Layer 5 of a small transformer language model trained on English Wikipedia (8 layers, counted from 0, width 96).
A neuron's activation on a vector x is SiLU(gate . x + bias) times (in . x + bias), where the dot is the dot product.

Input weights of the MLP neurons that the questions are about. A number n stands for n times 0.0048.
n2 gate (bias -0.045): -7 19 8 -9 36 14 54 42 -29 9 7 -17 31 -26 -16 -5 25 43 23 -7 3 -25 -23 15 24 -27 -11 15 -37 -8 34 -20 -5 -17 14 -34 4 -19 16 -2 22 19 -29 -26 -12 15 -33 45 -14 -13 -4 -20 -12 79 14 -42 -6 -24 13 -5 -4 -2 -47 -8 21 -3 33 -29 -1 -17 -31 -32 33 20 0 -6 -22 -67 22 6 2 1 29 57 21 8 -58 42 20 14 -34 37 15 2 20 -27
n9 gate (bias -0.070): 10 -37 -11 17 6 -37 -41 0 -40 -2 -28 25 30 3 17 -19 29 -4 52 -3 -52 27 9 13 -30 -10 2 17 -4 5 -63 -18 -54 12 -40 14 30 2 25 -9 -4 34 16 26 -4 11 -5 23 -11 12 -14 12 -31 6 43 -18 1 6 -52 -23 3 7 -10 -22 -35 35 -8 -50 -26 13 48 14 -24 -7 26 6 3 26 20 -57 -4 -31 48 20 -21 -10 -5 54 -20 -16 2 29 -27 -24 11 -22
n14 gate (bias -0.011): 4 -9 2 17 -1 39 28 8 2 11 -27 36 -11 25 38 -4 -3 8 5 18 12 -23 -31 30 -49 -15 -9 -9 64 14 -21 4 21 3 -19 5 1 14 0 -12 -16 32 47 -25 1 -39 -15 8 9 36 -32 9 1 -44 39 7 -49 -14 0 -60 10 -3 5 -26 -52 8 34 -33 31 -7 34 34 24 -23 -34 -1 4 26 -10 5 -3 -14 42 14 -17 -8 30 48 1 -5 -18 -10 40 -10 -30 -14
n41 gate (bias -0.076): -31 -7 32 -33 19 35 5 -30 -40 -22 2 25 -6 4 -21 30 -2 26 8 -17 14 -70 19 10 13 -30 -46 -15 7 -27 -6 -3 11 16 33 12 41 23 -19 18 75 6 35 -46 -32 16 10 -1 -13 -6 30 1 -55 2 -11 33 -6 7 -5 4 -6 11 11 -58 -41 -13 84 12 50 -44 33 2 47 21 -28 30 -26 -39 -30 -6 -23 -35 71 12 6 -2 7 15 23 25 37 -13 5 -24 -6 -15
n63 gate (bias -0.073): -8 36 41 2 -9 -20 -43 21 -15 45 -18 32 6 4 -39 -52 -29 3 50 8 -3 -23 29 14 -40 -14 3 -4 57 -40 40 10 -19 -22 -11 -5 38 -25 -26 -7 -1 15 13 -3 -3 73 26 2 19 14 90 -14 26 1 -45 -9 -1 1 -2 -38 -59 11 -3 15 -17 38 -3 -22 -31 16 17 27 -12 -33 -24 43 0 67 1 -12 -34 -5 33 -13 -26 -52 -15 27 -71 -12 32 -12 30 -19 -30 -17
n132 gate (bias -0.027): 37 20 14 -9 -22 -27 0 -30 -1 7 14 14 -5 -3 -11 -32 19 24 92 19 -12 -17 -24 72 0 21 35 23 -33 -20 68 26 21 -36 1 20 -59 18 -38 57 18 -17 -13 8 -3 -6 3 16 -45 -17 11 5 -35 -8 9 -11 -4 -11 -42 -11 -41 40 -6 -1 -1 -7 35 -22 -5 -31 -38 6 49 -45 -9 -2 -3 -16 32 6 -5 -20 -48 4 17 12 13 19 -1 -10 -35 -43 5 -21 -1 3
n182 gate (bias -0.070): -43 14 67 13 7 5 11 -25 -20 -16 -7 32 -32 25 -11 -31 -1 12 46 2 22 32 -5 36 -23 25 -26 -31 -22 12 49 -16 8 11 -9 16 -11 -15 18 -9 15 31 -5 -7 -64 26 -23 31 -16 -20 -53 -4 -12 8 -3 -26 -42 -6 29 4 -67 63 -5 -5 16 -5 1 -1 34 -21 -31 51 -1 38 11 63 14 22 4 -27 18 -10 61 12 -53 -13 9 24 -13 -44 10 11 -42 -48 3 9
n2 in (bias -0.006): 17 29 70 0 -16 0 -54 -19 31 -1 -35 -25 -15 6 37 49 17 -1 44 -26 -4 -54 -10 -45 7 12 11 -14 -12 9 -6 -21 -68 -24 9 -4 3 23 -38 -46 -4 42 7 -8 -35 -5 15 14 -21 24 27 -21 16 28 -3 6 -16 1 -11 -44 16 11 11 -36 -1 -46 10 -3 -42 8 4 41 -1 -13 12 21 22 -11 4 -19 33 32 9 33 -10 8 12 -5 12 -40 -33 8 -7 5 25 11
n9 in (bias -0.004): -4 -7 22 -13 -19 23 14 25 17 -19 5 27 24 -2 2 -9 2 -18 -18 -23 -24 -22 9 13 -12 22 -49 7 21 -40 -7 -13 -31 94 -47 12 -4 5 -31 -32 3 13 25 2 41 -33 4 -27 -35 -2 -9 19 -12 23 12 42 -8 25 23 -27 0 29 4 -11 18 44 -19 39 36 -7 -14 -15 5 49 10 40 3 -15 6 -27 27 -24 13 7 16 15 8 15 17 -12 21 -28 -42 7 -15 -78
n14 in (bias -0.022): -28 -26 7 -10 -42 6 23 -27 4 -50 -11 23 12 -13 -11 11 -26 19 -24 40 -27 -7 -34 -15 -22 41 -16 11 33 -1 -23 24 -50 -27 3 3 30 -12 -13 -11 29 -51 -9 4 4 19 51 10 34 22 -4 10 -10 37 -40 47 -11 -4 10 -8 13 -33 12 1 -23 -11 18 46 12 -21 20 -7 -33 -7 -2 10 29 -9 -9 -4 -15 -19 -2 -63 2 16 25 -54 -4 -15 -42 66 37 -5 20 3
n41 in (bias -0.016): -3 -18 21 -19 20 11 -7 -2 -17 -1 5 -48 -15 10 26 15 59 -43 41 -17 55 10 -21 -11 2 16 -54 -17 -32 -5 -22 -15 26 -18 87 -44 19 -26 -4 35 15 -23 8 36 -20 -10 -24 50 -15 40 15 -13 7 18 5 -21 -10 40 -46 56 20 -16 23 -7 0 -46 42 -36 -7 -17 -8 59 -9 -1 60 -27 4 18 19 16 10 14 14 -1 -24 2 -37 18 11 66 -5 34 6 2 6 -30
n63 in (bias -0.005): 11 17 -15 4 9 28 -21 13 4 -4 -35 -29 -27 -8 49 20 29 -38 -14 31 -1 1 7 22 -16 16 4 3 29 -36 10 -9 72 -11 31 -19 -30 -47 -11 10 -16 20 6 3 -11 -13 -27 -3 -35 47 29 -17 28 7 44 33 -16 8 31 2 -15 41 -22 5 -24 -31 18 13 57 -31 -5 1 -12 2 -2 -14 37 39 -15 6 -26 8 -44 -3 22 -28 -20 -36 34 -68 -66 27 -30 -10 -4 -9
n132 in (bias -0.014): 9 -2 13 24 -57 8 -22 -7 -9 -34 39 -16 -7 -17 7 6 -3 -9 -30 -5 7 7 1 28 -9 39 2 27 -30 37 -16 42 9 -35 53 -3 11 -48 -5 6 -45 12 -3 44 -6 -20 -19 41 -18 -32 -17 -24 -10 11 -19 22 -5 -42 -11 10 -1 19 -20 25 -23 59 12 -51 31 -8 18 -27 -29 -47 -23 -30 -19 29 -19 45 26 -23 0 48 33 53 8 24 20 46 9 2 -21 19 19 0
n182 in (bias -0.005): 1 15 -13 -14 64 -43 -15 67 -16 -17 -21 -12 51 32 -37 -45 -40 -29 16 -24 28 13 -25 -7 -35 -8 -16 21 -22 44 8 6 -5 42 43 -14 32 4 -18 7 25 9 -2 -10 28 16 -13 -28 31 19 -10 -21 -38 1 -15 0 35 55 -11 46 -12 -4 2 7 2 -4 33 -60 -40 24 36 -63 43 -62 1 -11 -25 -8 -24 -11 28 6 40 28 27 -5 -18 -1 0 31 -20 20 1 -32 11 3

Each question shows a token from some text and the vector x that enters the MLP there. A number n stands for n times 0.057.

" s": 14 14 23 0 -14 -1 14 10 -11 -13 -12 -2 15 9 1 -4 5 14 16 29 -12 -5 0 5 23 16 -7 4 -27 -8 14 -9 16 -12 -9 0 9 9 14 -6 -16 26 6 6 9 7 -20 3 6 5 -15 23 10 -28 -13 -11 15 -25 23 -11 -14 1 -4 1 12 -4 -10 11 -25 18 -1 28 -8 16 3 6 -41 5 -14 -19 16 -3 -4 -17 -2 -5 -8 0 -4 -9 15 3 -8 0 -51 6
Which of these neurons fires most? n41

"ing": -14 8 -7 -7 -8 18 31 -16 -2 -5 -4 -47 17 -29 1 -10 18 -8 8 -7 31 -11 8 1 12 2 -14 -2 1 5 -18 13 -11 -11 -6 1 -5 -6 28 -10 4 12 9 -9 -9 5 -21 13 0 4 0 0 2 18 -11 -2 20 13 -11 -12 -18 -1 -7 18 20 9 17 -2 -15 12 8 24 4 26 -2 8 -33 -2 -8 -1 -15 -18 8 -16 6 17 0 3 6 0 1 2 19 5 -17 7
Which of these neurons fires most? n41

"h": 28 -21 18 10 -29 0 15 -7 -8 -36 18 -22 -15 15 11 3 -6 1 12 15 12 16 -1 34 2 15 -23 7 8 -4 -2 27 -9 34 -30 0 27 -13 10 2 9 10 1 -9 2 -14 -8 4 2 -14 9 14 -4 -3 27 -23 23 -3 -16 3 5 21 -8 28 -18 -6 -30 -17 -14 -5 0 37 -15 9 21 -14 -19 -3 -44 -7 23 -2 -1 15 16 -15 -18 20 -4 -10 -2 -23 2 -7 -21 24
Which of these neurons fires most? n9

"98": -3 -11 -12 7 24 -18 16 14 -1 4 -26 4 26 -9 8 -34 -3 -2 -13 -9 -1 19 17 13 -9 -23 10 10 30 -6 -55 11 -1 21 -17 -5 11 18 20 -29 9 -1 -3 15 -10 9 -4 -9 -11 24 2 6 4 -17 23 20 1 8 -23 -33 -10 8 -15 14 -3 10 -4 6 -5 13 35 27 0 -17 -13 2 -25 -1 -11 0 15 1 -9 -18 -7 28 11 -12 7 10 -2 -8 -3 9 -15 19
Which of these neurons fires most? n9

"er": -3 -16 9 6 6 9 15 3 12 -15 -4 -34 -5 -8 -12 34 6 -34 -5 -30 0 41 8 19 5 3 -18 -24 5 -3 -3 15 -6 10 -5 -9 -3 -3 8 17 24 -7 -17 17 13 -13 -23 25 11 -2 11 25 29 3 26 11 21 -17 -43 -1 -20 7 -15 32 -20 -15 -1 1 -16 -10 -3 -10 18 20 17 -20 -5 -29 -7 5 6 11 10 13 -17 -5 14 6 12 -12 -35 -3 -2 9 -3 12
Which of these neurons fires most? n14

" h": 14 8 3 10 -35 -9 9 12 -22 -14 -26 -6 0 1 9 -9 2 -8 11 16 -5 -12 -28 -16 18 -12 -5 20 -20 14 -3 19 23 7 -36 5 21 1 27 0 -8 15 18 -1 3 15 1 -12 6 -13 4 24 12 -19 11 7 23 -18 -5 -13 12 -6 -7 8 11 11 2 -9 7 17 -25 36 -12 12 4 15 -33 7 -35 -11 17 -2 -3 -29 -23 -1 -16 -20 -9 -21 34 -1 10 -10 -25 30
Which neuron fires most, and how strongly? n41, at about 0.5

"N": 1 -15 -1 10 8 -2 20 23 1 3 6 -24 4 -11 14 15 16 22 6 1 20 -15 -4 -3 12 13 -19 9 -19 14 -23 10 -3 11 -32 -26 -11 15 19 6 -3 21 11 -7 16 0 20 -10 8 20 -29 -9 7 -22 -7 -26 3 11 -20 -5 11 -16 21 14 1 5 -11 0 -5 -6 -13 15 0 -12 7 -4 -26 14 10 25 2 -8 8 -6 19 -12 -3 -15 -2 -1 18 -20 0 -3 -45 7
Which of these neurons fires most? n63

"an": -6 6 16 -2 10 -41 14 10 -31 -4 31 -21 -15 6 7 17 -8 -8 -3 15 13 -2 21 22 9 3 16 26 -45 0 11 17 -26 12 20 0 18 -1 5 -20 -21 30 -2 6 11 8 -26 -8 -1 -3 -7 -3 -1 -8 7 -19 -6 -3 0 -1 -12 1 -9 -4 7 -12 -36 -30 -5 -13 -53 22 -26 0 -18 13 -32 5 11 0 6 35 2 1 19 24 -6 9 -2 21 15 -10 1 34 -1 11
Which two neurons fire most, strongest first? n14, n132

"s": 10 4 35 3 18 -30 9 14 -20 -7 19 -37 14 5 4 -9 3 3 16 14 -20 -12 -19 28 13 9 -14 45 -10 -9 8 30 17 -20 -4 -4 -24 -7 4 2 -16 -1 1 -12 -10 -2 -24 28 -2 12 -28 -5 19 -18 7 6 -16 -7 -36 -26 -12 1 26 2 14 -3 3 26 3 5 -15 11 -22 3 15 5 -25 -1 -5 4 9 -28 7 -4 12 -2 24 -6 -7 4 -22 34 1 -5 -4 13
Which of these neurons fires most? n132

"en": -2 -24 -7 -49 16 6 8 12 -1 -5 -33 -11 -12 -9 -9 29 -26 -10 -8 10 21 -14 -3 -5 8 19 -1 10 -5 -22 9 5 20 27 -12 16 1 12 9 -25 -5 -5 -1 -25 -14 -17 -7 -10 11 3 -12 -2 18 2 5 32 -15 -11 -57 6 1 23 3 21 -3 -20 7 14 -13 1 0 24 7 -15 -4 7 -40 -17 -18 -15 -8 11 36 11 15 39 3 2 9 11 5 -19 9 27 6 24
Which two neurons fire most, strongest first? n63, n41

"ly": -13 34 7 0 -11 14 27 11 -19 -2 -21 -18 -6 -18 -9 -10 8 -16 -23 11 36 -19 12 11 19 14 -3 -5 -24 -19 -29 7 19 -16 -10 12 2 -4 33 -5 5 -17 4 26 -19 -22 -13 -7 -7 1 -8 -1 -4 -5 18 44 6 -27 -17 3 11 12 -15 24 13 -1 -7 12 -6 3 36 0 11 24 -2 1 -29 -1 -37 -18 -14 -8 1 0 10 13 1 -10 7 14 12 16 -6 -15 13 6
Which of these neurons fires most? n41

"age": -19 17 7 1 3 15 30 -14 10 8 -15 -40 13 -25 14 10 21 0 -12 -1 23 -25 2 -29 3 3 2 16 11 12 -35 2 -10 -10 -16 -9 -1 -10 31 -5 5 -24 -1 -6 -11 -26 12 7 -5 9 12 10 1 -17 2 13 -9 -1 -27 10 3 25 8 23 13 4 12 1 -10 7 1 8 13 7 0 4 -10 -10 -17 8 -4 -26 -3 -19 6 26 12 -16 4 10 -6 25 -31 1 -1 11
Which two neurons fire most, strongest first? n182, n41

"g": -15 -20 10 3 15 -4 12 -16 3 -11 -13 -22 17 6 19 6 27 -11 -17 -14 17 -13 8 15 4 -8 0 13 18 6 2 -7 8 22 -24 -10 -16 -34 10 6 -27 -16 5 10 7 -41 -9 17 18 23 -9 16 12 -2 -22 16 -21 -8 -11 8 22 -9 47 -2 -4 -11 -14 -20 30 -21 2 14 -28 -9 7 5 -8 9 1 18 12 -13 29 -18 -25 0 23 -24 0 5 -9 -7 21 -16 -15 22
Which of these neurons fires most? n14

" the": 19 -29 -2 -4 -4 4 23 0 1 -9 -18 -14 24 -11 8 7 -1 10 7 10 11 -15 -11 22 17 2 -20 1 -14 3 -19 13 3 5 -23 -6 -9 8 51 -7 0 41 7 17 8 21 -29 -21 4 4 -1 10 25 -22 8 -37 -3 2 -17 0 -4 -9 1 -1 -2 0 -10 -23 -17 -18 6 7 -8 8 5 12 -36 20 27 -9 10 -14 24 -11 -18 6 13 7 -11 -6 8 -3 16 13 -22 7
Which neuron fires most, and how strongly? n132, at about 0.2